Layer 9 of a small transformer language model trained on English Wikipedia (12 layers, counted from 0, width 96).
A neuron adds its activation times its output weights to the MLP's output. To switch it off is to set its activation to zero at one token and run the rest of the model.

Output weights of the MLP neurons that the questions are about. A number n stands for (n - 500) times 0.0005.
n52: 382 588 648 630 610 530 630 627 578 534 458 549 381 546 497 348 575 417 664 364 629 618 519 491 471 400 470 452 497 464 521 382 450 571 334 596 569 555 526 571 407 503 551 387 378 511 623 478 296 555 330 486 827 439 671 478 388 432 486 407 419 427 553 311 512 479 457 516 446 518 452 520 441 555 492 442 571 531 487 318 555 565 446 565 563 623 646 480 547 290 363 300 372 517 611 488
n55: 276 523 530 432 458 352 580 478 521 425 414 559 537 406 592 633 677 608 409 643 479 612 521 540 389 744 528 238 641 472 466 666 625 487 476 377 425 474 497 519 579 492 563 519 508 541 600 595 510 319 536 427 494 503 529 464 469 506 464 559 427 378 474 478 532 477 609 528 611 537 402 381 435 583 541 375 561 448 445 609 468 320 487 430 668 409 500 503 445 550 527 620 500 707 497 476
n161: 620 450 596 666 503 477 491 694 573 565 537 609 475 530 466 221 484 472 570 490 590 549 560 309 506 365 464 444 584 641 465 543 513 573 447 497 770 340 413 362 728 387 531 685 458 372 487 558 413 601 546 568 227 608 348 512 319 624 558 540 389 475 376 543 359 446 503 449 606 486 322 285 373 468 583 608 434 552 461 451 503 411 545 380 526 602 386 680 549 398 430 497 204 573 617 411
n168: 506 577 477 431 497 486 532 532 405 497 708 503 318 649 551 500 548 583 448 658 492 517 599 435 321 509 425 516 372 503 630 463 457 256 559 514 500 395 662 676 398 541 486 522 405 409 412 562 546 607 492 560 428 455 427 465 403 418 358 422 437 353 643 330 750 382 453 381 587 617 533 500 399 601 452 476 594 470 359 509 452 554 634 558 424 569 414 435 543 341 489 571 478 455 481 492
n193: 438 456 598 572 503 303 614 493 476 455 520 479 751 659 420 441 581 396 775 435 636 408 357 483 531 879 636 626 528 467 627 533 397 459 545 497 433 384 543 443 447 527 709 315 480 617 337 604 614 323 467 530 455 556 598 590 507 357 440 870 507 541 369 360 703 342 399 543 359 605 326 512 411 311 560 415 366 632 578 383 416 355 510 421 542 507 421 426 525 519 25 562 210 493 521 573
n219: 479 417 526 532 372 380 465 557 441 555 583 530 496 549 556 458 500 500 648 473 476 527 583 377 538 516 454 539 473 564 555 512 473 456 550 462 463 567 506 377 465 544 508 476 534 519 480 440 489 331 421 586 483 367 443 448 523 456 541 437 430 482 583 434 518 494 554 430 366 509 519 544 569 429 516 590 534 537 681 424 476 532 388 472 421 511 476 457 581 437 505 349 589 586 642 559
n223: 694 486 311 483 607 459 665 532 476 478 615 419 510 466 536 477 612 467 474 656 395 675 560 513 570 500 513 628 466 461 479 253 565 567 506 691 539 478 599 559 571 570 503 453 535 426 565 377 427 329 362 650 424 439 716 429 436 395 442 659 433 370 676 438 703 717 516 516 601 558 708 334 349 308 410 439 440 683 469 576 223 212 374 440 743 414 470 605 583 557 686 465 407 416 423 574
n331: 624 484 497 505 486 695 517 575 467 667 719 428 518 519 557 416 461 340 576 479 433 461 466 430 426 387 556 519 471 430 470 350 581 520 340 510 436 456 607 627 495 583 515 577 543 436 529 512 607 462 368 458 368 432 612 564 570 494 527 479 459 460 506 711 510 546 440 665 513 676 674 535 475 345 468 541 546 545 582 492 438 396 551 423 559 539 370 466 540 383 437 572 466 677 518 333
n354: 518 571 430 623 399 467 539 273 240 554 589 564 555 410 377 515 526 442 634 512 545 643 616 550 550 459 339 535 622 558 484 533 506 567 524 474 511 606 488 461 726 397 399 485 582 494 607 794 511 413 572 724 472 410 500 483 472 516 492 439 539 585 376 353 441 423 622 555 337 469 351 547 434 471 438 562 480 390 429 497 690 303 333 409 526 469 572 506 428 521 417 459 348 549 390 585
n372: 640 463 471 511 449 331 425 494 390 613 358 718 531 513 556 561 596 471 709 682 452 615 769 494 589 527 552 556 394 430 597 566 621 408 593 469 447 457 515 712 409 491 617 558 696 389 567 575 626 384 635 359 562 469 508 486 588 322 359 540 364 550 496 548 535 610 481 421 362 646 507 606 356 451 500 512 489 590 505 562 561 475 565 451 526 460 480 406 580 353 597 560 391 416 331 584
n382: 576 406 481 391 603 557 412 669 469 745 505 696 481 498 451 538 396 605 680 522 495 576 540 575 491 420 463 489 473 530 476 426 714 529 297 535 395 541 483 525 406 583 493 437 489 442 407 479 364 436 560 535 469 375 455 544 548 456 470 584 477 460 518 436 401 408 457 430 477 536 423 470 467 587 382 413 638 608 649 512 534 407 471 459 560 392 409 466 406 534 612 552 535 464 476 548
n404: 309 395 695 604 451 630 517 602 462 487 480 627 610 530 483 319 536 570 555 527 491 488 497 488 672 361 338 445 479 401 423 483 536 459 532 627 489 387 455 276 593 468 480 479 572 432 488 661 457 503 514 323 528 625 377 520 469 586 430 415 614 685 489 479 654 686 467 461 479 472 671 547 546 521 492 575 349 511 670 440 335 443 643 566 538 415 343 660 672 294 587 605 510 497 456 547
n437: 303 543 279 463 530 705 486 432 515 503 374 585 592 445 618 447 565 564 468 385 486 320 412 644 656 324 472 546 655 519 420 618 470 291 465 491 429 487 554 373 458 538 460 582 522 598 363 615 479 394 601 620 352 531 511 553 519 386 363 564 594 452 568 539 394 574 475 481 530 396 594 268 503 532 348 594 691 378 579 335 482 437 555 398 424 758 506 438 615 526 477 467 650 585 494 509
n457: 427 462 347 546 346 532 617 402 508 396 515 492 490 519 733 446 482 451 687 497 538 463 634 503 535 496 525 644 576 593 394 349 616 449 543 366 532 475 432 548 453 559 367 529 498 490 673 426 594 349 584 369 450 604 455 416 516 497 614 461 500 460 465 548 526 601 445 568 548 395 690 598 482 516 577 434 441 289 461 376 580 400 451 505 386 639 526 466 415 403 533 471 460 487 610 407
n491: 669 537 541 592 522 654 435 580 594 506 526 659 587 440 534 678 506 599 497 515 474 377 568 547 508 671 469 524 336 630 543 564 503 331 478 437 401 475 387 515 550 448 465 321 613 455 518 452 724 469 430 466 623 438 412 410 441 405 492 602 561 497 297 482 642 413 251 378 485 308 507 671 692 709 469 450 477 600 500 359 585 327 613 370 391 497 381 509 443 547 247 550 659 506 587 485
n505: 511 518 664 619 549 796 386 431 514 462 578 862 456 597 543 424 409 421 481 368 524 493 546 622 422 456 460 136 419 738 273 550 457 373 420 606 620 407 546 568 447 350 370 385 487 550 518 523 658 522 533 446 489 530 395 583 734 477 370 299 303 291 665 464 455 570 403 490 507 347 496 552 442 639 487 581 600 561 484 631 399 496 608 350 448 515 572 328 532 540 589 295 708 493 393 524

Each question names a token from some text and the token that comes next. It shows the activations a of the neurons there, in the order above. A number n stands for (n - 500) times 0.085.

Then comes g, the gradient of the next token's log-probability with respect to the MLP's output, scaled to length 1. A neuron's effect is roughly proportional to its activation times (output weights . g). A number n stands for (n - 500) times 0.00077.

",", then " Mu"
a: 500 500 500 500 500 522 537 500 526 500 500 528 529 511 500 500
g: 524 404 536 412 492 389 606 562 313 410 674 513 570 393 543 545 582 436 555 476 582 455 545 595 267 528 570 381 606 524 500 664 500 462 647 738 502 329 563 555 638 250 658 594 297 501 504 422 741 597 748 751 552 541 521 616 562 557 549 486 445 105 781 388 563 643 516 639 370 532 722 418 561 456 566 592 676 413 441 396 173 657 462 433 754 531 300 393 487 830 431 454 530 628 629 742
Which neuron, switched off, raises the next token's probability most? n404

"-", then "CA"
a: 523 505 640 564 500 500 557 500 500 500 520 500 616 507 500 500
g: 328 528 531 224 569 686 459 240 531 448 413 454 670 190 315 670 555 545 317 477 450 560 435 803 604 483 286 656 565 588 514 326 584 549 450 365 246 384 333 403 565 554 634 676 313 414 569 548 751 840 443 244 532 553 414 459 586 709 398 575 523 553 527 467 488 346 545 376 603 419 327 371 510 419 523 273 451 513 327 557 276 543 737 603 424 623 525 514 377 446 610 553 630 497 409 348
Switching off which neuron hurts the next token most? n437

".", then "\n"
a: 500 500 500 500 500 504 500 500 500 507 500 500 500 512 500 551
g: 663 554 408 465 687 568 424 568 327 359 511 438 487 744 716 379 392 462 574 252 674 553 562 530 535 489 313 355 295 461 469 622 622 483 448 559 583 570 462 653 561 669 411 387 866 328 386 665 508 646 570 352 525 236 391 482 582 805 383 451 444 411 359 496 490 727 506 599 359 414 285 571 322 438 651 454 700 766 280 496 523 808 430 493 595 471 399 606 406 433 557 394 484 520 238 585
Switching off which neuron hurts the next token most? n505

"iri", then "cal"
a: 509 500 500 548 500 500 500 500 504 500 500 500 507 500 500 500
g: 520 601 365 359 520 464 479 654 697 571 623 550 398 670 406 455 264 535 207 180 629 740 392 386 445 394 501 629 498 706 631 193 527 585 452 557 585 638 348 331 697 480 251 582 316 448 510 280 483 528 521 538 538 273 499 591 457 369 402 623 336 326 557 577 452 445 317 469 693 295 452 465 554 517 302 336 512 476 422 768 395 672 583 697 468 526 527 590 575 613 678 384 439 656 500 268
Switching off which neuron hurts the next token most? n168

" Prize", then " for"
a: 500 501 500 500 500 501 500 500 500 546 508 500 581 500 500 500
g: 540 453 490 282 512 423 476 452 699 365 410 630 688 505 371 497 359 549 345 603 432 756 393 549 654 480 540 273 704 551 554 366 364 306 244 310 602 633 553 331 276 387 346 816 623 571 720 424 380 359 374 418 528 657 350 311 268 382 492 389 572 378 455 620 693 523 353 636 375 584 437 485 351 393 510 512 543 463 642 617 373 344 277 424 247 487 619 636 602 442 523 568 448 729 501 325
Switching off which neuron hurts the next token most? n437

" for", then " two"
a: 500 500 500 500 500 506 500 526 500 500 500 500 500 514 500 500
g: 327 453 640 579 357 415 306 498 410 711 690 471 506 578 495 476 444 384 585 677 621 730 370 388 524 402 374 348 521 440 577 510 428 663 370 845 390 425 649 628 140 663 598 316 463 447 519 504 401 568 270 556 567 427 356 563 416 318 549 533 456 276 350 518 663 351 664 657 542 506 363 668 639 487 523 337 514 525 504 370 438 238 476 453 135 582 544 743 493 575 228 417 512 396 454 378
Switching off which neuron hurts the next token most? n331

" made", then " not"
a: 500 500 500 500 500 545 500 632 500 500 503 500 552 503 513 500
g: 441 381 450 478 347 529 450 451 413 482 433 812 754 549 651 540 674 452 555 402 597 435 688 680 479 518 352 712 435 625 404 579 467 664 400 380 287 535 544 682 450 467 568 500 507 594 548 371 612 416 305 723 532 442 404 428 521 489 693 423 272 556 211 583 573 737 454 460 463 473 449 345 643 497 322 556 539 468 416 375 600 223 827 568 255 493 568 529 222 660 518 532 406 94 512 427
Which neuron, switched off, raises the next token's probability most? n331

"craft", then " unit"
a: 500 512 500 500 514 578 500 500 500 500 500 500 500 500 500 500
g: 565 592 411 630 643 561 636 232 515 670 750 460 558 562 370 621 335 572 448 580 605 712 591 366 674 520 599 658 562 461 259 439 527 475 343 479 509 465 575 750 732 442 615 591 560 375 561 494 492 685 643 480 268 450 305 290 569 684 726 359 364 497 548 220 580 451 643 578 388 352 495 585 590 387 544 699 470 541 479 602 373 385 491 654 669 820 486 436 405 341 555 629 635 844 607 447
Switching off which neuron hurts the next token most? n219

"73", then " E"
a: 500 568 500 500 500 501 500 500 500 500 500 500 500 500 500 500
g: 436 670 509 511 266 403 507 757 431 476 721 554 782 440 497 549 466 755 376 589 513 361 704 329 576 586 555 644 579 486 633 524 574 795 526 549 314 320 418 445 535 497 402 704 245 603 635 669 429 522 102 438 545 553 475 553 351 522 382 155 510 414 529 533 480 433 794 429 605 630 453 565 426 449 468 443 281 622 483 516 400 526 524 471 853 326 347 678 502 617 494 438 569 506 514 506
Switching off which neuron hurts the next token most? n55

" general", then " audience"
a: 514 500 500 500 500 545 500 500 500 521 500 500 521 500 500 500
g: 549 481 658 486 433 384 530 460 376 480 710 445 526 389 306 498 509 553 651 557 735 358 393 645 700 683 672 377 436 538 895 569 322 710 408 444 671 700 259 385 333 426 673 396 281 467 570 418 585 465 639 653 444 531 384 542 329 509 366 637 573 567 553 408 591 662 556 276 264 531 422 278 490 527 601 474 748 730 578 307 503 471 583 619 459 246 561 496 622 408 452 359 614 435 359 694
Switching off which neuron hurts the next token most? n219

" a", then " sym"
a: 500 500 500 500 500 500 500 500 500 500 500 500 500 556 525 500
g: 379 401 476 478 419 585 449 717 626 700 301 731 505 760 879 625 459 642 554 568 308 573 420 448 566 467 347 371 425 503 421 546 627 653 615 677 273 742 478 258 564 448 415 655 536 582 635 408 359 363 616 450 438 556 396 447 619 429 502 477 543 497 277 479 463 465 634 526 321 693 381 660 216 527 458 504 253 342 652 377 685 625 497 481 530 486 485 602 343 433 433 250 383 539 516 189
Switching off which neuron hurts the next token most? n457

"oll", then "mer"
a: 500 500 500 500 500 500 500 503 500 500 502 526 500 566 500 500
g: 274 299 491 454 603 342 308 718 430 554 475 624 571 479 416 254 647 485 438 314 484 539 520 740 614 519 513 500 629 493 581 286 509 356 419 403 358 256 719 586 578 379 606 379 508 486 323 457 634 496 546 762 331 387 457 477 523 691 581 532 363 674 613 380 393 413 674 619 491 276 423 386 754 489 496 716 657 494 460 568 455 460 650 452 490 573 285 351 595 260 622 593 410 474 930 413
Which neuron, switched off, raises the next token's probability most? n457

" through", then " check"
a: 500 500 500 500 526 536 500 500 500 500 500 500 505 501 500 500
g: 347 523 718 377 585 519 516 445 391 472 575 625 547 637 753 447 571 411 509 351 466 381 552 532 508 522 477 611 452 611 359 608 789 415 519 493 361 632 492 738 583 655 602 615 419 666 215 197 414 379 469 356 315 706 233 750 713 268 383 467 623 718 386 471 683 501 502 604 420 499 293 406 549 561 227 329 416 646 271 454 571 529 478 214 594 547 579 650 453 472 456 413 358 495 566 448
Switching off which neuron hurts the next token most? n193

"-", then "V"
a: 507 500 605 500 500 500 559 500 503 500 508 502 605 503 500 500
g: 488 522 495 535 555 484 558 548 379 554 440 762 641 310 697 455 562 429 294 538 403 546 536 466 537 421 536 518 652 581 343 893 428 702 596 394 614 517 519 408 480 438 581 483 567 371 642 545 538 779 700 679 406 868 518 392 534 506 753 418 432 357 596 423 513 253 542 529 266 442 343 527 180 507 369 235 651 411 416 712 275 481 607 374 605 563 386 618 330 415 440 472 454 307 644 552
Switching off which neuron hurts the next token most? n161

" Ele", then "ments"
a: 500 500 500 500 500 520 500 500 500 500 519 500 653 500 500 500
g: 359 512 448 307 387 652 510 488 331 559 337 421 323 363 535 447 345 313 524 267 660 591 475 578 517 558 485 489 464 264 499 513 355 363 499 343 326 367 549 227 257 373 429 414 295 286 426 542 486 410 233 422 792 536 779 272 600 339 613 466 364 574 643 557 463 255 299 585 287 497 493 598 436 634 462 339 605 331 660 681 578 485 437 578 438 724 689 437 581 536 517 573 710 553 550 480
Switching off which neuron hurts the next token most? n437

" Science", then ","
a: 500 500 500 500 500 547 500 500 500 645 500 500 500 500 500 500
g: 529 319 470 615 533 529 384 329 579 764 552 506 530 584 436 447 662 582 507 579 587 538 250 451 479 520 586 358 560 711 609 375 541 376 547 570 745 686 456 647 384 411 487 516 760 96 498 507 699 444 756 511 385 359 735 411 878 490 492 509 389 454 520 591 438 698 649 721 424 538 654 616 705 450 331 467 654 586 364 605 648 773 573 653 543 571 433 543 453 391 539 588 293 519 440 623
Switching off which neuron hurts the next token most? n372

"roy", then "."
a: 500 503 510 516 500 500 500 500 500 501 599 589 503 500 500 500
g: 515 734 588 662 544 645 334 848 300 734 324 407 508 703 429 508 421 661 552 440 582 497 374 466 279 633 476 467 471 434 515 624 227 393 422 503 730 544 618 575 499 561 432 381 635 358 451 378 464 529 530 343 211 455 283 443 594 540 543 617 538 578 293 303 417 410 608 523 276 292 581 417 519 654 368 494 579 440 333 446 668 655 315 594 821 377 406 473 467 507 506 652 379 355 253 607
Switching off which neuron hurts the next token most? n382

" he", then " was"
a: 500 500 501 500 500 500 538 510 536 500 505 555 500 500 500 500
g: 534 679 367 546 254 460 493 707 610 497 414 425 483 500 426 564 372 747 415 610 520 691 619 542 406 696 438 739 650 367 400 549 655 481 510 562 327 377 611 242 447 322 275 304 468 633 364 590 536 655 606 672 482 291 318 519 553 495 493 475 371 578 403 520 394 507 698 473 630 487 640 732 404 496 450 285 445 371 643 500 520 518 296 316 598 282 516 146 314 411 246 513 538 734 624 570
Switching off which neuron hurts the next token most? n354

" record", then " with"
a: 505 555 500 500 564 515 500 500 500 500 500 500 500 516 500 500
g: 481 441 415 636 431 472 485 552 609 440 477 600 400 613 674 626 296 459 546 376 226 406 499 691 475 412 372 411 398 588 603 559 356 376 528 572 478 552 613 473 343 364 317 539 658 458 478 511 526 638 855 520 236 703 839 458 370 434 461 275 548 675 467 703 545 321 852 698 592 519 464 581 607 393 161 634 535 581 580 597 576 581 273 453 515 404 569 599 518 527 635 477 406 337 787 537
Which neuron, switched off, raises the next token's probability most? n193

"mer", then " used"
a: 500 500 500 547 500 500 500 500 500 500 500 703 500 500 500 500
g: 368 517 462 251 507 503 565 671 447 735 542 497 401 547 469 574 416 446 714 378 247 728 554 595 876 348 594 428 381 538 379 342 388 431 671 497 659 540 568 416 426 339 542 528 507 275 440 377 328 490 601 413 209 668 399 293 451 612 475 498 386 588 182 400 118 702 398 331 497 322 395 538 570 536 635 358 634 599 380 441 634 543 532 587 625 456 491 314 532 421 704 600 558 511 564 426
Switching off which neuron hurts the next token most? n404

".", then " ("
a: 500 500 500 500 500 501 500 500 500 500 500 500 500 501 500 651
g: 691 287 735 671 590 580 432 413 630 888 427 460 430 557 506 422 562 545 419 595 379 487 366 432 649 567 588 339 465 315 384 374 567 444 678 627 551 399 610 664 366 414 439 308 588 351 749 555 598 531 534 600 333 497 767 268 570 436 351 449 374 556 531 385 692 373 288 535 408 422 429 331 425 538 407 672 538 502 693 485 518 363 624 694 410 480 638 239 657 223 348 669 355 619 420 636
Switching off which neuron hurts the next token most? n505

" summer", then " English"
a: 500 512 500 500 578 523 500 500 500 500 500 500 506 500 500 500
g: 587 519 449 607 216 595 552 574 489 635 601 599 482 584 448 574 578 467 447 402 529 685 489 573 630 678 619 465 277 534 603 453 174 711 180 760 362 296 387 385 603 657 407 592 437 506 614 393 606 497 390 775 521 580 710 634 544 363 528 469 601 433 378 446 568 773 455 292 473 412 540 434 447 374 363 454 429 533 677 840 282 348 455 503 595 292 572 383 559 613 466 763 662 588 414 396
Switching off which neuron hurts the next token most? n193

" languages", then " from"
a: 500 500 500 500 500 559 500 500 500 506 500 500 500 500 502 500
g: 715 670 317 512 636 488 540 597 564 598 525 682 403 568 719 260 359 347 588 426 338 451 537 479 472 521 670 499 274 362 471 301 478 430 298 469 349 478 217 402 560 453 521 454 508 550 346 481 589 552 252 253 687 443 828 499 247 318 506 373 372 431 428 866 522 578 249 163 460 443 457 583 449 497 444 436 634 570 589 369 220 564 520 541 446 603 558 533 579 538 609 380 548 553 560 576
Switching off which neuron hurts the next token most? n219

" Roman", then "tic"
a: 500 501 500 500 500 503 500 500 500 500 500 500 506 502 525 500
g: 511 469 520 362 691 520 441 327 411 267 254 465 654 596 380 316 245 526 644 468 453 645 375 720 478 277 572 747 516 778 547 281 546 329 664 530 401 396 496 475 391 329 625 711 552 394 343 443 544 459 474 330 457 683 267 465 448 722 508 397 660 640 517 678 624 565 876 629 558 637 505 463 666 705 577 406 394 401 522 351 612 559 647 565 554 458 453 466 685 501 536 505 504 714 417 373
Which neuron, switched off, raises the next token's probability most? n491

"er", then "head"
a: 500 547 505 516 500 504 500 500 500 500 500 506 500 510 500 500
g: 375 326 427 362 501 395 506 588 674 438 560 432 383 502 606 426 314 123 581 450 132 400 444 647 306 401 176 321 444 572 552 565 433 430 292 444 594 621 495 313 474 332 377 615 441 672 537 767 412 171 369 282 479 408 634 378 371 455 629 497 543 213 538 399 412 444 455 386 689 234 356 370 537 549 472 526 635 514 634 380 355 470 512 478 542 630 446 475 410 335 524 645 431 549 521 517
Switching off which neuron hurts the next token most? n55

"V", then "oll"
a: 500 500 524 500 500 500 500 504 500 500 500 500 500 514 500 500
g: 243 465 455 624 616 458 594 401 276 599 181 352 603 689 612 587 514 478 326 477 635 633 529 357 264 504 533 319 431 628 434 547 649 402 549 808 445 666 446 457 386 644 744 339 345 507 367 385 534 401 92 519 531 624 395 565 654 553 271 546 535 482 350 434 524 453 594 786 594 494 417 508 595 479 353 577 410 590 474 422 529 721 831 492 536 591 472 749 510 501 399 371 405 443 384 529
Which neuron, switched off, raises the next token's probability most? n457

" 32", then " strike"
a: 500 517 500 500 500 500 500 500 500 500 500 500 500 500 612 500
g: 765 732 622 493 552 481 722 437 569 661 669 581 318 270 406 561 679 619 540 557 622 361 413 373 632 567 473 553 499 714 457 542 762 318 511 524 453 424 303 579 616 697 620 618 610 428 390 484 475 406 397 588 403 693 658 760 459 261 634 578 634 738 558 459 589 562 444 475 575 369 485 469 537 713 437 666 734 509 652 342 631 537 623 238 263 663 662 414 401 386 356 441 476 400 719 448
Switching off which neuron hurts the next token most? n491

" director", then " of"
a: 500 500 500 638 500 500 500 500 500 500 500 500 501 500 500 500
g: 811 582 440 456 685 472 734 597 659 355 350 461 619 498 553 506 468 690 688 504 556 623 694 566 417 451 423 517 671 344 662 594 585 457 340 542 520 418 702 409 569 406 586 361 584 542 410 553 482 223 545 596 441 689 449 472 388 517 467 616 423 662 478 303 499 608 199 498 502 382 435 608 432 410 533 290 409 300 218 386 224 792 697 607 535 426 502 460 687 527 623 580 745 755 525 305
Switching off which neuron hurts the next token most? n168

"-", then "As"
a: 559 503 508 500 500 500 598 500 500 500 505 500 506 521 500 500
g: 465 330 505 425 471 189 258 465 429 490 447 409 475 476 710 373 818 530 453 571 626 577 425 456 546 347 613 433 444 623 663 655 427 634 350 489 541 518 495 506 766 517 488 691 459 482 323 530 417 706 477 461 455 766 463 431 542 197 479 543 535 171 368 581 491 242 647 392 552 482 404 793 393 439 496 451 363 650 394 593 359 541 632 249 626 381 525 541 485 748 401 546 539 402 156 457
Which neuron, switched off, raises the next token's probability most? n52

"–", then "0"
a: 973 500 500 500 500 500 500 500 500 500 500 500 500 500 500 500
g: 632 506 591 580 469 474 460 598 393 320 657 238 457 584 594 364 717 606 644 422 300 404 666 458 750 572 577 598 549 491 696 284 428 562 691 565 534 364 403 455 542 706 604 651 426 374 377 582 424 420 635 522 655 350 435 353 557 576 448 366 579 677 425 492 810 302 536 424 628 899 654 542 713 347 379 581 475 731 534 549 490 628 364 675 668 397 748 444 758 485 426 509 580 549 497 619
Switching off which neuron hurts the next token most? n52

",", then " Sy"
a: 500 500 500 500 500 517 536 500 508 500 500 503 603 508 500 500
g: 411 497 542 495 348 532 603 599 407 579 763 589 786 588 636 567 633 691 455 560 518 362 336 543 351 647 579 634 368 522 453 661 404 480 561 642 533 346 415 544 467 343 450 131 518 514 640 496 620 473 724 650 492 344 422 589 650 692 428 330 493 126 660 323 553 534 613 602 466 534 599 630 345 464 431 584 485 417 552 445 323 749 642 543 816 490 340 628 503 527 360 472 366 763 700 662
Which neuron, switched off, raises the next token's probability most? n437

" Fr", then "isi"
a: 500 500 500 500 500 500 500 500 500 500 500 500 502 542 500 500
g: 422 563 392 591 498 327 496 612 459 491 397 606 421 302 471 439 514 773 376 697 458 395 265 403 382 442 698 440 414 608 507 546 696 640 705 293 711 584 527 286 612 412 383 904 450 572 340 567 490 542 473 467 754 546 700 330 554 378 423 416 702 532 419 566 603 500 397 325 524 435 691 558 758 405 662 235 488 504 410 378 438 463 247 569 648 509 195 481 406 399 537 513 526 716 576 507
Switching off which neuron hurts the next token most? n457

" Can", then " Exp"
a: 500 500 500 500 500 500 500 500 500 500 514 500 519 524 500 500
g: 302 630 577 684 516 565 267 512 560 619 732 443 706 503 470 442 630 366 270 550 571 420 550 277 394 641 524 482 618 347 534 380 350 771 553 483 430 633 294 531 656 418 372 328 396 480 492 439 592 424 297 490 277 794 472 466 346 315 384 226 541 392 616 573 477 431 326 214 414 443 654 530 327 627 605 497 393 503 486 730 601 543 438 426 699 389 521 370 449 672 355 383 454 604 193 558
Which neuron, switched off, raises the next token's probability most? n437

" he", then " has"
a: 500 500 504 500 500 500 506 504 578 500 500 544 535 507 500 500
g: 469 541 584 522 357 709 652 470 611 445 354 622 520 700 476 614 443 463 341 464 301 126 464 603 586 542 568 568 333 566 671 495 740 715 437 621 458 430 396 482 593 456 556 532 646 584 637 251 471 418 614 593 670 704 313 392 483 672 590 321 552 390 446 302 276 385 760 759 467 703 379 456 364 387 453 518 637 874 628 470 504 611 654 659 420 482 649 698 413 577 530 555 365 522 579 432
Which neuron, switched off, raises the next token's probability most? n354

"y", then " in"
a: 500 502 500 500 500 558 500 500 500 500 504 500 500 500 500 500
g: 577 480 293 469 627 350 450 542 474 462 525 486 496 608 483 414 541 348 583 409 622 451 754 432 553 616 816 520 497 352 482 140 617 570 619 522 708 611 407 396 754 442 592 476 457 636 545 501 467 843 523 537 681 408 494 370 367 438 406 243 452 533 486 690 631 611 302 444 723 609 634 564 627 441 623 665 333 534 508 332 260 541 637 446 469 485 582 522 570 520 542 187 838 429 632 280
Switching off which neuron hurts the next token most? n219

" numerous", then " languages"
a: 500 506 500 500 520 522 500 500 500 500 500 500 500 500 651 500
g: 550 641 681 545 710 620 423 499 357 571 324 459 478 592 538 618 367 867 620 246 611 683 344 639 622 442 652 467 410 376 665 714 589 444 528 497 681 482 485 761 405 524 404 356 533 323 608 427 567 441 597 588 507 411 600 585 442 491 430 323 625 298 475 454 490 363 330 629 519 556 462 693 543 349 483 571 446 335 498 757 520 100 547 771 449 706 496 485 717 531 670 732 511 602 629 514
Switching off which neuron hurts the next token most? n491

" Education", then " ="
a: 500 500 500 500 500 543 500 501 500 556 510 500 500 500 500 500
g: 478 327 426 466 481 456 278 572 558 586 429 436 402 566 571 441 613 558 340 475 546 229 505 712 362 547 719 437 824 540 586 498 563 575 853 492 772 465 585 489 373 312 496 551 712 172 425 496 723 484 498 591 438 321 672 477 775 432 469 512 335 322 506 615 411 853 620 526 517 477 672 733 619 622 454 530 605 553 514 491 523 653 408 533 655 552 298 667 357 374 683 498 449 529 557 405
Switching off which neuron hurts the next token most? n372

" with", then " Jackson"
a: 500 500 500 500 502 519 500 699 500 500 500 500 505 521 500 500
g: 590 572 359 147 456 445 488 522 197 540 469 460 611 440 638 490 665 834 410 656 204 533 646 468 639 530 660 582 889 513 516 624 537 519 461 671 524 388 495 521 606 571 490 335 549 621 419 391 684 486 603 753 756 747 434 531 650 367 441 480 529 386 513 614 467 356 421 404 550 389 624 544 375 446 405 540 593 525 533 595 488 430 489 360 914 251 534 540 510 336 390 570 476 395 599 599
Which neuron, switched off, raises the next token's probability most? n331

"ed", then " scholar"
a: 500 530 500 500 540 533 500 500 500 500 500 500 500 500 500 500
g: 458 408 426 541 328 597 681 818 631 665 564 620 672 632 609 574 383 323 599 240 748 625 461 501 603 532 183 625 340 189 624 308 621 218 563 453 719 473 250 685 753 248 493 411 528 526 599 628 491 559 373 541 412 370 509 546 546 406 401 351 588 442 580 394 357 422 511 590 471 450 403 712 434 400 708 367 490 301 536 579 524 685 612 446 456 595 574 575 546 481 564 489 499 581 660 602
Which neuron, switched off, raises the next token's probability most? n55

" was", then " claimed"
a: 500 500 500 500 500 501 500 561 505 500 567 507 588 505 500 500
g: 665 432 568 353 630 681 341 528 527 642 255 529 610 405 603 408 526 225 687 556 524 586 512 216 625 202 611 348 465 626 527 673 635 462 444 771 655 720 555 628 615 354 384 518 388 413 657 533 495 494 590 689 568 453 694 569 510 302 608 630 435 417 360 394 397 385 582 450 298 479 486 722 632 580 514 304 631 619 559 375 525 450 653 539 394 448 359 778 613 557 426 231 474 372 411 254
Switching off which neuron hurts the next token most? n382